Layer 7 of a small transformer language model trained on English Wikipedia (15 layers, counted from 0, width 64).
A neuron's activation on a vector x is SiLU(gate . x) times (in . x), where the dot is the dot product.
The model reads these tokens: " became" " the" " Che" "f" " de" "s" " Marine" "wa" "ff" "en" "am" "te" "s" " (" "Ch" "ie" "f" " of" " the" " Naval" " Or" "d" "n" "ance" " Office" ")." " Dur" "ing" " this" " period"

The vector x that enters this layer's MLP at each token. A number n stands for (n - 128) times 0.018.
0 " became": 156, 120, 90, 100, 152, 190, 154, 156, 101, 117, 79, 229, 145, 80, 124, 118, 158, 135, 113, 136, 92, 107, 147, 102, 142, 103, 131, 128, 98, 123, 119, 158, 110, 124, 79, 81, 185, 127, 123, 124, 140, 110, 79, 49, 163, 186, 135, 145, 118, 123, 151, 150, 131, 134, 167, 197, 158, 141, 133, 187, 122, 120, 200, 141
1 " the": 124, 136, 86, 114, 158, 151, 158, 159, 98, 83, 88, 175, 162, 22, 130, 104, 177, 113, 151, 137, 83, 131, 138, 131, 146, 179, 171, 123, 122, 136, 132, 148, 125, 117, 123, 73, 162, 142, 147, 115, 119, 128, 105, 109, 154, 157, 145, 108, 155, 163, 98, 166, 114, 141, 132, 186, 146, 161, 144, 173, 107, 133, 210, 116
2 " Che": 106, 144, 108, 119, 94, 186, 119, 128, 106, 74, 114, 98, 173, 102, 144, 113, 185, 98, 129, 159, 98, 133, 144, 119, 99, 162, 117, 141, 130, 184, 122, 128, 122, 130, 112, 111, 172, 137, 127, 156, 153, 120, 143, 107, 157, 158, 121, 157, 74, 161, 144, 161, 140, 154, 156, 189, 117, 150, 159, 154, 123, 77, 252, 86
3 "f": 101, 144, 125, 127, 117, 193, 91, 154, 125, 73, 133, 115, 107, 93, 124, 109, 154, 71, 72, 122, 106, 104, 163, 147, 109, 138, 159, 133, 158, 164, 102, 111, 148, 192, 117, 132, 161, 136, 121, 115, 146, 160, 108, 144, 114, 168, 124, 130, 107, 147, 136, 175, 113, 173, 187, 184, 122, 154, 132, 116, 111, 30, 229, 125
4 " de": 60, 149, 82, 120, 115, 136, 126, 129, 84, 111, 91, 110, 153, 70, 86, 134, 143, 136, 120, 173, 92, 154, 172, 122, 152, 127, 148, 151, 104, 135, 154, 149, 143, 177, 129, 115, 208, 144, 146, 157, 148, 93, 68, 123, 101, 95, 143, 131, 93, 139, 115, 160, 112, 146, 168, 173, 97, 174, 119, 117, 98, 92, 224, 150
5 "s": 110, 137, 68, 141, 197, 162, 89, 141, 103, 99, 167, 83, 148, 80, 79, 109, 162, 133, 111, 165, 122, 147, 183, 106, 141, 109, 145, 102, 134, 117, 160, 165, 135, 179, 158, 130, 225, 90, 148, 117, 123, 85, 103, 97, 113, 118, 127, 144, 88, 122, 123, 167, 120, 178, 144, 198, 137, 133, 102, 104, 100, 116, 201, 131
6 " Marine": 114, 142, 114, 113, 157, 172, 138, 169, 117, 89, 132, 89, 181, 79, 109, 111, 174, 129, 134, 154, 100, 161, 134, 131, 126, 181, 142, 128, 172, 130, 116, 145, 138, 176, 93, 81, 178, 146, 114, 148, 154, 130, 111, 95, 120, 137, 174, 137, 71, 154, 149, 141, 71, 202, 166, 152, 135, 155, 131, 131, 126, 96, 238, 129
7 "wa": 102, 122, 156, 120, 117, 162, 106, 147, 116, 81, 124, 108, 162, 73, 152, 151, 159, 114, 108, 159, 84, 118, 171, 121, 92, 170, 93, 118, 160, 163, 116, 154, 120, 183, 119, 88, 147, 132, 109, 151, 147, 92, 99, 116, 122, 123, 96, 111, 78, 138, 138, 170, 155, 202, 153, 178, 91, 162, 190, 174, 107, 113, 225, 114
8 "ff": 129, 155, 128, 121, 153, 170, 84, 166, 127, 90, 146, 77, 159, 104, 76, 122, 130, 91, 109, 87, 93, 100, 174, 150, 129, 192, 151, 124, 142, 169, 131, 108, 161, 175, 90, 116, 184, 183, 90, 97, 163, 107, 127, 86, 136, 132, 134, 146, 107, 133, 136, 194, 148, 155, 132, 166, 93, 138, 146, 132, 101, 86, 229, 131
9 "en": 136, 149, 115, 98, 147, 153, 140, 172, 37, 105, 155, 141, 100, 86, 62, 156, 144, 130, 85, 96, 103, 164, 179, 108, 110, 178, 146, 140, 127, 166, 125, 158, 149, 183, 114, 112, 138, 148, 121, 84, 143, 118, 102, 129, 95, 136, 104, 152, 119, 138, 104, 170, 112, 187, 163, 145, 74, 151, 166, 111, 82, 99, 227, 139
10 "am": 155, 143, 141, 92, 157, 156, 120, 162, 102, 77, 143, 111, 164, 68, 98, 153, 130, 154, 140, 120, 87, 158, 152, 109, 135, 189, 131, 115, 147, 166, 103, 142, 162, 161, 115, 99, 150, 168, 106, 99, 156, 115, 110, 99, 125, 93, 83, 129, 104, 148, 104, 153, 132, 222, 122, 160, 76, 132, 185, 136, 131, 120, 234, 147
11 "te": 116, 131, 130, 91, 161, 164, 93, 161, 143, 77, 138, 121, 133, 92, 116, 147, 146, 127, 85, 121, 78, 150, 176, 103, 115, 216, 117, 105, 153, 135, 113, 145, 129, 179, 154, 103, 156, 160, 90, 150, 155, 114, 108, 112, 130, 100, 105, 96, 76, 143, 116, 137, 119, 189, 139, 148, 92, 173, 173, 143, 118, 75, 242, 127
12 "s": 109, 121, 106, 128, 220, 137, 102, 154, 81, 91, 143, 107, 154, 108, 93, 125, 133, 153, 103, 78, 106, 121, 191, 105, 136, 188, 145, 110, 157, 143, 148, 149, 141, 185, 142, 84, 198, 126, 105, 126, 121, 94, 99, 130, 108, 146, 141, 134, 124, 140, 129, 182, 108, 196, 133, 162, 112, 143, 170, 143, 100, 109, 235, 120
13 " (": 114, 97, 108, 104, 135, 173, 117, 159, 109, 124, 134, 165, 106, 93, 87, 152, 166, 120, 112, 105, 79, 151, 155, 137, 155, 168, 138, 118, 131, 135, 153, 142, 137, 159, 123, 94, 205, 131, 179, 161, 141, 129, 140, 96, 136, 112, 133, 164, 188, 166, 145, 179, 125, 189, 174, 204, 143, 148, 160, 153, 88, 128, 213, 85
14 "Ch": 132, 138, 105, 139, 109, 196, 103, 144, 121, 59, 155, 102, 196, 97, 87, 113, 166, 79, 114, 145, 94, 120, 100, 163, 103, 142, 120, 122, 98, 162, 133, 139, 134, 133, 130, 97, 148, 130, 132, 150, 163, 129, 105, 133, 152, 114, 122, 178, 98, 185, 155, 168, 123, 168, 169, 186, 116, 154, 156, 136, 125, 120, 239, 110
15 "ie": 116, 148, 96, 128, 138, 157, 102, 114, 86, 65, 86, 92, 121, 106, 145, 125, 156, 57, 79, 151, 104, 145, 113, 139, 104, 106, 122, 135, 121, 143, 107, 121, 127, 160, 91, 116, 194, 136, 147, 147, 141, 148, 116, 79, 134, 103, 97, 115, 133, 146, 114, 158, 141, 171, 116, 155, 73, 148, 179, 104, 69, 74, 240, 133
16 "f": 107, 130, 126, 116, 131, 179, 97, 170, 138, 62, 152, 120, 116, 67, 121, 122, 166, 87, 86, 97, 95, 122, 136, 124, 111, 182, 160, 108, 144, 134, 119, 102, 166, 162, 127, 128, 152, 146, 102, 113, 155, 141, 113, 128, 132, 161, 99, 131, 116, 152, 128, 162, 102, 168, 176, 177, 131, 176, 145, 98, 112, 54, 236, 145
17 " of": 103, 132, 108, 105, 135, 162, 116, 147, 75, 93, 160, 157, 164, 33, 119, 113, 164, 136, 96, 126, 112, 173, 126, 105, 126, 152, 154, 131, 103, 111, 135, 125, 147, 137, 85, 90, 167, 127, 129, 135, 129, 118, 83, 162, 90, 123, 124, 117, 187, 154, 135, 161, 114, 137, 163, 157, 104, 175, 114, 93, 92, 117, 234, 100
18 " the": 95, 133, 124, 124, 124, 126, 123, 135, 78, 51, 122, 147, 176, 30, 149, 116, 184, 122, 122, 180, 110, 172, 131, 118, 130, 195, 186, 126, 110, 129, 139, 131, 133, 128, 100, 97, 158, 135, 152, 126, 121, 113, 92, 140, 105, 144, 153, 109, 172, 152, 90, 149, 114, 139, 142, 182, 141, 171, 129, 143, 106, 120, 214, 125
19 " Naval": 122, 145, 147, 125, 139, 154, 133, 133, 126, 87, 126, 82, 174, 38, 114, 126, 154, 147, 119, 160, 122, 151, 125, 127, 115, 164, 167, 127, 156, 122, 127, 123, 153, 139, 111, 72, 163, 126, 110, 143, 138, 127, 99, 94, 112, 127, 169, 166, 107, 164, 158, 147, 107, 176, 176, 191, 112, 171, 146, 129, 149, 110, 243, 129
20 " Or": 126, 146, 80, 115, 143, 161, 105, 147, 109, 66, 98, 92, 156, 65, 112, 127, 146, 145, 102, 158, 129, 177, 135, 148, 124, 124, 163, 115, 95, 169, 134, 139, 148, 120, 129, 85, 230, 156, 139, 128, 129, 100, 121, 120, 102, 97, 132, 156, 103, 177, 139, 144, 129, 178, 138, 172, 90, 140, 153, 124, 127, 107, 231, 100
21 "d": 138, 133, 145, 137, 148, 177, 64, 143, 93, 81, 151, 102, 109, 68, 116, 161, 122, 114, 121, 134, 75, 194, 110, 122, 98, 128, 114, 128, 155, 128, 75, 153, 109, 160, 153, 117, 163, 125, 127, 110, 119, 143, 101, 115, 129, 116, 113, 152, 81, 129, 149, 181, 87, 147, 186, 190, 76, 151, 160, 106, 147, 95, 231, 142
22 "n": 120, 129, 162, 104, 146, 181, 105, 161, 80, 72, 155, 109, 86, 98, 116, 136, 162, 120, 96, 129, 108, 152, 151, 162, 76, 169, 161, 126, 125, 142, 94, 125, 125, 127, 144, 95, 162, 134, 139, 106, 130, 146, 89, 118, 110, 114, 111, 168, 138, 151, 140, 146, 139, 213, 150, 183, 104, 139, 162, 85, 103, 86, 242, 166
23 "ance": 93, 106, 132, 97, 163, 149, 127, 157, 110, 75, 115, 121, 166, 89, 144, 132, 191, 120, 85, 120, 120, 163, 129, 123, 145, 224, 167, 134, 148, 153, 112, 143, 129, 156, 93, 95, 175, 151, 102, 106, 123, 95, 103, 92, 87, 113, 127, 132, 103, 128, 121, 151, 94, 196, 167, 147, 91, 146, 172, 115, 112, 120, 237, 144
24 " Office": 129, 113, 109, 143, 187, 146, 124, 138, 100, 94, 104, 113, 193, 69, 96, 167, 157, 157, 122, 124, 116, 149, 152, 147, 149, 205, 143, 129, 164, 124, 131, 127, 154, 142, 91, 95, 201, 158, 113, 146, 135, 100, 124, 95, 102, 108, 143, 117, 105, 164, 135, 143, 113, 185, 172, 169, 93, 143, 189, 113, 111, 139, 238, 123
25 ").": 145, 106, 99, 109, 207, 162, 135, 191, 92, 138, 128, 157, 146, 107, 101, 127, 130, 128, 150, 128, 73, 95, 142, 135, 135, 136, 176, 119, 165, 145, 134, 140, 125, 111, 112, 101, 195, 143, 124, 151, 134, 108, 123, 104, 103, 175, 138, 122, 171, 146, 102, 168, 126, 125, 177, 194, 125, 151, 195, 198, 99, 107, 228, 100
26 " Dur": 130, 140, 70, 143, 120, 196, 123, 164, 122, 107, 139, 125, 143, 53, 92, 158, 181, 108, 135, 117, 128, 140, 130, 134, 143, 146, 107, 97, 135, 160, 121, 141, 140, 137, 116, 116, 149, 170, 117, 159, 139, 148, 117, 134, 174, 189, 116, 160, 85, 160, 135, 148, 125, 107, 139, 169, 74, 132, 146, 103, 92, 114, 239, 77
27 "ing": 91, 141, 90, 132, 142, 176, 131, 166, 112, 98, 153, 195, 129, 76, 105, 97, 171, 109, 166, 74, 112, 145, 137, 128, 178, 165, 135, 127, 198, 146, 123, 119, 122, 142, 105, 77, 151, 129, 163, 127, 146, 139, 116, 142, 96, 159, 150, 136, 121, 159, 118, 155, 105, 98, 168, 189, 90, 140, 107, 112, 88, 48, 214, 89
28 " this": 85, 142, 86, 128, 168, 144, 143, 172, 124, 84, 125, 150, 143, 50, 151, 107, 171, 104, 146, 83, 124, 115, 142, 130, 118, 223, 146, 140, 163, 153, 149, 148, 148, 132, 110, 78, 144, 132, 144, 145, 123, 150, 110, 121, 144, 154, 163, 122, 106, 165, 93, 152, 128, 82, 171, 215, 100, 140, 161, 158, 96, 114, 204, 102
29 " period": 107, 112, 86, 133, 178, 169, 116, 171, 122, 128, 143, 113, 162, 61, 80, 127, 161, 132, 146, 95, 103, 122, 151, 154, 145, 162, 103, 142, 178, 155, 146, 145, 147, 138, 126, 79, 151, 186, 121, 168, 125, 114, 86, 125, 119, 193, 148, 120, 84, 154, 143, 158, 117, 143, 204, 147, 97, 111, 173, 137, 103, 128, 225, 122

Each question shows the input weights of one neuron of the MLP. A number n stands for (n - 128) times 0.0087.

n171 gate: 128, 84, 143, 121, 170, 117, 154, 149, 76, 140, 164, 131, 160, 142, 134, 133, 151, 103, 95, 120, 93, 144, 123, 133, 125, 115, 145, 127, 182, 150, 109, 135, 118, 123, 112, 132, 120, 55, 165, 139, 99, 93, 151, 177, 167, 110, 130, 99, 111, 119, 61, 135, 95, 95, 117, 75, 157, 127, 109, 121, 140, 108, 130, 102
n171 in: 174, 169, 140, 124, 129, 144, 115, 93, 144, 120, 202, 148, 101, 160, 123, 176, 167, 130, 120, 132, 148, 118, 150, 121, 121, 142, 99, 134, 141, 156, 149, 118, 76, 100, 140, 71, 111, 161, 129, 189, 130, 90, 137, 115, 181, 109, 112, 110, 119, 110, 53, 146, 152, 116, 128, 90, 112, 145, 134, 108, 112, 117, 134, 136
On which token does it fire most, and how strongly? 19 " Naval", at about 0.34

n129 gate: 112, 154, 102, 123, 172, 120, 160, 140, 131, 145, 106, 148, 103, 118, 123, 126, 112, 138, 84, 146, 139, 119, 115, 155, 166, 141, 131, 156, 109, 132, 147, 132, 111, 84, 125, 140, 148, 126, 125, 105, 104, 137, 153, 106, 117, 128, 139, 94, 166, 122, 140, 156, 109, 120, 159, 110, 116, 80, 177, 98, 105, 126, 60, 156
n129 in: 129, 165, 133, 133, 129, 136, 114, 82, 133, 117, 150, 140, 98, 121, 150, 113, 130, 137, 99, 142, 58, 72, 142, 71, 138, 127, 114, 117, 156, 135, 108, 151, 172, 107, 193, 132, 138, 137, 224, 128, 121, 129, 167, 140, 131, 138, 171, 130, 106, 105, 144, 71, 134, 146, 102, 81, 138, 170, 78, 124, 127, 189, 124, 137
Which token does this neuron like most? 8 "ff"

n55 gate: 111, 92, 164, 174, 70, 133, 129, 63, 135, 141, 93, 163, 85, 132, 140, 151, 60, 135, 160, 85, 130, 136, 124, 173, 131, 145, 75, 165, 120, 116, 136, 93, 122, 78, 114, 125, 122, 75, 122, 83, 105, 130, 165, 88, 117, 173, 155, 160, 159, 132, 135, 141, 133, 125, 152, 117, 158, 120, 145, 151, 111, 53, 125, 63
n55 in: 70, 129, 144, 165, 108, 86, 171, 115, 159, 93, 128, 160, 109, 126, 91, 102, 166, 139, 146, 121, 143, 133, 111, 133, 158, 120, 106, 144, 143, 149, 140, 104, 101, 133, 156, 108, 106, 156, 127, 137, 139, 97, 204, 122, 101, 118, 115, 121, 115, 89, 173, 156, 152, 186, 113, 147, 128, 144, 121, 130, 151, 88, 151, 101
Which token does this neuron like most? 27 "ing"

n162 gate: 134, 121, 163, 123, 97, 89, 137, 76, 165, 119, 100, 160, 130, 134, 125, 90, 112, 122, 172, 152, 92, 67, 133, 116, 113, 125, 155, 104, 91, 126, 113, 134, 131, 120, 124, 135, 169, 120, 108, 102, 148, 109, 143, 160, 116, 128, 108, 116, 159, 150, 141, 128, 96, 98, 89, 93, 121, 119, 157, 96, 86, 138, 199, 157
n162 in: 151, 69, 104, 126, 124, 89, 151, 187, 90, 133, 108, 99, 123, 135, 117, 132, 154, 128, 167, 158, 125, 149, 110, 140, 82, 104, 147, 109, 113, 142, 78, 178, 110, 115, 135, 128, 122, 89, 119, 110, 147, 162, 152, 161, 159, 135, 129, 84, 148, 84, 156, 167, 59, 144, 113, 87, 164, 110, 152, 98, 139, 144, 140, 115
Its three highest activations, in order, are on tokens 28 " this", 27 "ing", 29 " period"

n154 gate: 71, 105, 151, 113, 136, 172, 155, 160, 93, 90, 107, 124, 124, 112, 157, 114, 133, 171, 161, 101, 217, 97, 153, 121, 176, 142, 155, 120, 96, 111, 175, 124, 99, 103, 191, 128, 93, 61, 158, 105, 98, 160, 131, 119, 58, 182, 137, 125, 112, 149, 132, 165, 151, 104, 55, 68, 126, 146, 149, 125, 104, 106, 129, 121
n154 in: 111, 185, 150, 114, 105, 123, 148, 123, 107, 110, 157, 138, 185, 172, 110, 138, 120, 86, 115, 142, 65, 111, 94, 108, 75, 128, 165, 92, 125, 96, 160, 174, 147, 122, 140, 102, 113, 170, 106, 59, 125, 107, 89, 103, 128, 92, 141, 142, 71, 124, 145, 140, 150, 133, 84, 148, 115, 102, 114, 124, 130, 109, 104, 124
Which token does this neuron like most? 13 " ("

n75 gate: 125, 146, 122, 144, 112, 98, 182, 132, 143, 112, 111, 135, 174, 111, 152, 132, 144, 161, 110, 120, 106, 130, 103, 115, 103, 96, 140, 122, 199, 133, 103, 103, 165, 149, 182, 81, 81, 148, 131, 103, 91, 156, 150, 115, 119, 160, 98, 79, 157, 78, 118, 166, 167, 97, 81, 139, 201, 130, 176, 162, 167, 135, 133, 160
n75 in: 121, 102, 128, 122, 131, 145, 107, 163, 131, 126, 154, 145, 181, 143, 115, 93, 187, 125, 86, 71, 150, 146, 124, 138, 99, 120, 135, 143, 79, 146, 194, 117, 131, 103, 101, 96, 121, 107, 113, 122, 114, 151, 117, 105, 196, 136, 167, 120, 60, 110, 152, 139, 176, 141, 151, 68, 127, 175, 176, 138, 134, 135, 107, 184
Which token does this neuron like most? 27 "ing"

n9 gate: 134, 130, 82, 104, 146, 119, 111, 125, 139, 127, 137, 111, 149, 75, 102, 147, 95, 134, 111, 166, 120, 131, 166, 140, 135, 122, 87, 94, 133, 134, 100, 130, 141, 126, 129, 109, 75, 117, 97, 169, 105, 76, 165, 152, 126, 117, 122, 176, 80, 80, 141, 159, 135, 131, 152, 113, 182, 105, 152, 165, 114, 109, 72, 115
n9 in: 128, 136, 174, 116, 104, 107, 105, 166, 113, 122, 114, 112, 93, 140, 149, 147, 153, 105, 146, 157, 104, 114, 160, 91, 134, 107, 152, 99, 139, 138, 113, 164, 98, 153, 151, 122, 118, 157, 144, 127, 62, 124, 71, 123, 122, 149, 111, 133, 108, 81, 112, 176, 139, 113, 139, 96, 155, 72, 139, 118, 162, 144, 111, 102
Its three highest activations, in order, are on tokens 7 "wa", 17 " of", 27 "ing"

n94 gate: 180, 167, 142, 127, 136, 138, 178, 121, 116, 126, 154, 106, 148, 187, 140, 98, 145, 117, 120, 110, 130, 113, 95, 155, 143, 129, 85, 150, 150, 190, 126, 146, 148, 92, 146, 122, 156, 141, 121, 132, 135, 200, 158, 116, 108, 105, 175, 144, 123, 117, 94, 114, 119, 106, 162, 114, 155, 105, 119, 133, 163, 115, 158, 124
n94 in: 126, 170, 136, 127, 104, 154, 99, 163, 117, 160, 109, 113, 140, 176, 147, 124, 80, 141, 89, 155, 146, 138, 102, 113, 102, 112, 140, 146, 107, 165, 138, 61, 178, 116, 125, 105, 128, 151, 72, 142, 97, 166, 129, 136, 127, 138, 145, 102, 104, 101, 105, 123, 71, 100, 113, 154, 145, 90, 145, 141, 134, 148, 183, 132
Which token does this neuron like most? 2 " Che"

n46 gate: 125, 110, 90, 61, 79, 173, 102, 98, 125, 157, 139, 153, 94, 116, 145, 130, 78, 113, 78, 145, 113, 121, 195, 134, 117, 130, 144, 110, 101, 130, 137, 156, 115, 98, 68, 143, 103, 121, 192, 114, 129, 145, 138, 168, 93, 126, 156, 125, 164, 77, 207, 111, 108, 105, 111, 177, 89, 199, 112, 112, 124, 173, 97, 122
n46 in: 124, 161, 90, 101, 144, 56, 71, 134, 98, 141, 94, 112, 146, 114, 130, 170, 134, 81, 164, 111, 155, 127, 133, 159, 124, 159, 122, 142, 110, 148, 75, 169, 122, 134, 152, 127, 146, 184, 133, 163, 149, 133, 123, 140, 136, 129, 103, 125, 139, 152, 142, 132, 181, 149, 128, 113, 143, 111, 118, 93, 90, 114, 103, 140
Which token does this neuron like most? 19 " Naval"

n160 gate: 68, 126, 141, 133, 131, 144, 103, 109, 88, 217, 110, 147, 130, 163, 150, 134, 100, 141, 143, 134, 124, 194, 107, 131, 74, 159, 138, 98, 127, 176, 100, 128, 119, 183, 88, 147, 120, 127, 126, 118, 99, 101, 72, 105, 130, 71, 132, 168, 116, 141, 98, 131, 106, 138, 100, 120, 140, 69, 162, 143, 169, 136, 131, 178
n160 in: 134, 146, 89, 154, 98, 138, 147, 105, 137, 102, 155, 133, 130, 126, 126, 134, 111, 165, 115, 139, 119, 122, 120, 66, 183, 147, 156, 188, 160, 130, 117, 87, 127, 124, 165, 167, 135, 142, 124, 103, 95, 148, 145, 137, 82, 125, 152, 143, 102, 101, 117, 146, 143, 148, 122, 129, 124, 92, 179, 107, 104, 121, 126, 105
Its three highest activations, in order, are on tokens 23 "ance", 10 "am", 9 "en"

n125 gate: 103, 135, 131, 101, 144, 130, 155, 130, 147, 168, 117, 102, 168, 154, 126, 132, 90, 158, 152, 125, 151, 89, 144, 142, 101, 153, 110, 126, 94, 153, 95, 115, 131, 136, 96, 125, 139, 131, 131, 119, 147, 98, 98, 132, 141, 135, 156, 180, 153, 150, 190, 156, 152, 158, 90, 143, 154, 132, 96, 133, 124, 172, 121, 118
n125 in: 148, 126, 151, 119, 153, 161, 126, 123, 144, 136, 159, 161, 124, 175, 92, 117, 114, 137, 147, 111, 178, 112, 122, 119, 111, 138, 90, 184, 121, 155, 140, 138, 153, 184, 165, 109, 139, 144, 120, 143, 152, 74, 90, 119, 85, 166, 137, 126, 111, 141, 136, 154, 111, 140, 99, 160, 103, 134, 93, 123, 113, 98, 124, 88
Which token does this neuron like most? 8 "ff"

n71 gate: 154, 97, 112, 113, 211, 80, 128, 46, 124, 155, 89, 202, 135, 112, 214, 88, 122, 156, 194, 85, 134, 167, 152, 195, 153, 143, 109, 179, 100, 178, 126, 105, 160, 116, 151, 138, 112, 46, 159, 144, 188, 155, 162, 190, 145, 91, 100, 130, 77, 127, 151, 124, 75, 130, 121, 142, 149, 153, 47, 146, 115, 156, 125, 147
n71 in: 117, 114, 137, 100, 169, 178, 108, 119, 141, 166, 113, 128, 59, 186, 167, 83, 101, 198, 182, 93, 123, 96, 162, 165, 63, 172, 167, 180, 103, 133, 66, 163, 134, 160, 102, 113, 114, 64, 142, 125, 196, 140, 139, 114, 142, 123, 104, 114, 127, 166, 130, 105, 126, 164, 145, 88, 150, 151, 93, 137, 109, 105, 172, 147
Its two highest activations, in order, are on tokens 26 " Dur", 18 " the"

n87 gate: 106, 140, 134, 126, 178, 153, 165, 146, 128, 107, 182, 131, 112, 158, 158, 174, 137, 84, 139, 136, 141, 135, 65, 107, 81, 146, 124, 124, 129, 112, 103, 88, 97, 156, 86, 147, 114, 129, 144, 119, 115, 107, 107, 128, 156, 93, 87, 124, 199, 178, 159, 123, 157, 158, 113, 119, 158, 124, 136, 153, 112, 103, 130, 150
n87 in: 160, 166, 117, 202, 122, 102, 134, 102, 120, 95, 127, 140, 115, 112, 163, 130, 128, 114, 144, 123, 170, 129, 133, 155, 119, 167, 131, 179, 128, 128, 116, 124, 99, 110, 158, 116, 125, 141, 119, 127, 152, 141, 56, 163, 118, 144, 116, 144, 169, 145, 105, 141, 144, 187, 160, 98, 97, 95, 154, 120, 111, 124, 96, 129
Its two highest activations, in order, are on tokens 22 "n", 15 "ie"

n3 gate: 121, 129, 76, 114, 119, 86, 146, 113, 133, 131, 124, 122, 101, 130, 144, 95, 59, 91, 133, 80, 138, 146, 84, 76, 127, 64, 116, 94, 141, 125, 128, 140, 86, 117, 105, 118, 186, 147, 96, 174, 112, 148, 146, 112, 53, 98, 162, 150, 126, 159, 154, 125, 104, 129, 94, 185, 107, 144, 138, 118, 65, 150, 76, 99
n3 in: 87, 89, 133, 130, 136, 130, 120, 95, 101, 102, 139, 134, 168, 102, 98, 108, 142, 126, 185, 172, 168, 138, 115, 153, 111, 150, 96, 78, 119, 130, 144, 122, 74, 115, 152, 149, 132, 155, 77, 113, 98, 176, 161, 77, 144, 113, 127, 155, 98, 143, 161, 116, 130, 115, 134, 170, 146, 141, 141, 140, 78, 125, 97, 136
On which token does it fire most, and how strongly? 9 "en", at about 0.33

n81 gate: 177, 116, 134, 83, 131, 135, 139, 118, 141, 145, 146, 141, 158, 190, 110, 148, 141, 172, 138, 134, 111, 100, 169, 137, 93, 116, 125, 184, 180, 113, 173, 125, 158, 153, 123, 138, 131, 160, 174, 64, 92, 97, 160, 137, 116, 111, 106, 172, 121, 182, 91, 115, 97, 119, 129, 128, 125, 148, 85, 136, 80, 105, 125, 142
n81 in: 169, 113, 102, 106, 127, 181, 167, 89, 81, 85, 98, 117, 155, 97, 145, 172, 110, 116, 113, 112, 162, 117, 107, 133, 95, 141, 121, 93, 162, 160, 128, 101, 122, 124, 142, 117, 149, 115, 89, 153, 114, 101, 117, 114, 115, 120, 130, 116, 131, 107, 118, 118, 124, 125, 136, 160, 141, 93, 110, 46, 102, 117, 106, 117
Which token does this neuron like most? 9 "en"

n119 gate: 123, 143, 108, 106, 152, 111, 162, 79, 146, 98, 137, 154, 107, 130, 155, 70, 137, 211, 207, 83, 131, 86, 105, 132, 154, 124, 86, 121, 155, 120, 152, 190, 146, 115, 131, 138, 118, 132, 174, 108, 116, 141, 157, 124, 100, 84, 145, 115, 141, 103, 159, 85, 158, 131, 118, 167, 137, 184, 105, 138, 104, 168, 141, 120
n119 in: 81, 125, 97, 81, 140, 142, 98, 99, 192, 184, 139, 99, 136, 142, 99, 159, 148, 139, 130, 171, 102, 176, 151, 96, 168, 140, 161, 113, 113, 158, 70, 111, 128, 152, 125, 108, 95, 140, 100, 142, 96, 151, 153, 150, 136, 184, 91, 158, 127, 130, 127, 153, 116, 88, 106, 136, 129, 97, 114, 134, 164, 155, 141, 166
Which token does this neuron like most? 15 "ie"

n91 gate: 103, 140, 96, 121, 73, 64, 138, 107, 73, 154, 109, 130, 63, 153, 133, 124, 155, 206, 105, 141, 122, 106, 144, 65, 85, 93, 130, 124, 89, 147, 121, 141, 113, 96, 135, 183, 87, 140, 96, 176, 125, 105, 141, 108, 63, 130, 128, 147, 150, 133, 96, 154, 131, 130, 164, 149, 138, 115, 147, 161, 118, 141, 160, 83
n91 in: 192, 95, 164, 107, 90, 80, 99, 132, 124, 107, 119, 142, 152, 106, 111, 134, 154, 96, 170, 127, 142, 109, 106, 121, 100, 168, 134, 132, 106, 146, 188, 141, 115, 95, 115, 125, 93, 118, 119, 120, 78, 139, 110, 152, 130, 149, 128, 98, 164, 172, 159, 114, 84, 128, 141, 142, 113, 118, 121, 150, 132, 140, 141, 130
On which token does it fire most, and how strongly? 5 "s", at about 0.44

n128 gate: 104, 140, 149, 107, 115, 112, 113, 117, 50, 87, 173, 170, 80, 159, 141, 168, 52, 173, 128, 87, 173, 70, 147, 121, 118, 82, 111, 131, 195, 88, 125, 114, 148, 93, 148, 142, 115, 185, 228, 242, 164, 117, 87, 81, 71, 81, 132, 182, 119, 158, 86, 130, 100, 78, 152, 127, 145, 108, 109, 127, 133, 122, 133, 159
n128 in: 112, 142, 112, 86, 94, 119, 115, 93, 124, 114, 119, 113, 149, 106, 89, 158, 182, 131, 121, 73, 120, 154, 188, 108, 140, 79, 117, 100, 144, 91, 147, 128, 46, 124, 172, 116, 158, 164, 94, 96, 107, 171, 162, 131, 185, 72, 134, 137, 162, 153, 149, 59, 141, 114, 141, 187, 177, 122, 149, 156, 91, 162, 110, 156
On which token does it fire most, and how strongly? 3 "f", at about 0.29

n56 gate: 144, 150, 155, 154, 109, 65, 100, 138, 144, 141, 81, 101, 180, 146, 82, 186, 100, 154, 140, 113, 151, 151, 126, 164, 108, 152, 103, 107, 73, 88, 109, 102, 122, 81, 111, 125, 104, 155, 141, 124, 96, 184, 112, 130, 147, 156, 84, 156, 139, 183, 149, 152, 151, 151, 137, 142, 190, 133, 96, 178, 106, 118, 111, 76
n56 in: 150, 126, 155, 156, 123, 164, 103, 123, 141, 95, 185, 177, 153, 132, 119, 105, 141, 135, 122, 131, 123, 132, 121, 147, 118, 109, 149, 168, 152, 161, 141, 167, 128, 110, 154, 157, 143, 132, 139, 88, 120, 113, 149, 129, 155, 92, 168, 102, 77, 87, 54, 104, 114, 131, 144, 108, 100, 155, 176, 104, 136, 118, 147, 141
On which token does it fire most, and how strongly? 14 "Ch", at about 0.27

n136 gate: 138, 148, 86, 139, 136, 84, 164, 102, 125, 67, 176, 102, 115, 177, 139, 154, 109, 166, 126, 157, 105, 111, 146, 127, 148, 161, 164, 98, 110, 152, 83, 133, 136, 112, 83, 92, 73, 130, 142, 138, 112, 91, 127, 111, 131, 113, 123, 130, 113, 139, 102, 107, 116, 123, 144, 91, 151, 110, 176, 61, 140, 104, 141, 133
n136 in: 155, 127, 86, 116, 161, 105, 115, 150, 112, 132, 141, 110, 104, 123, 130, 128, 113, 162, 88, 106, 107, 157, 99, 126, 88, 132, 163, 112, 127, 159, 91, 100, 141, 130, 87, 118, 128, 92, 153, 154, 112, 129, 103, 137, 112, 163, 108, 144, 182, 112, 147, 123, 137, 160, 141, 135, 136, 108, 90, 194, 126, 163, 139, 144
On which token does it fire most, and how strongly? 9 "en", at about 0.59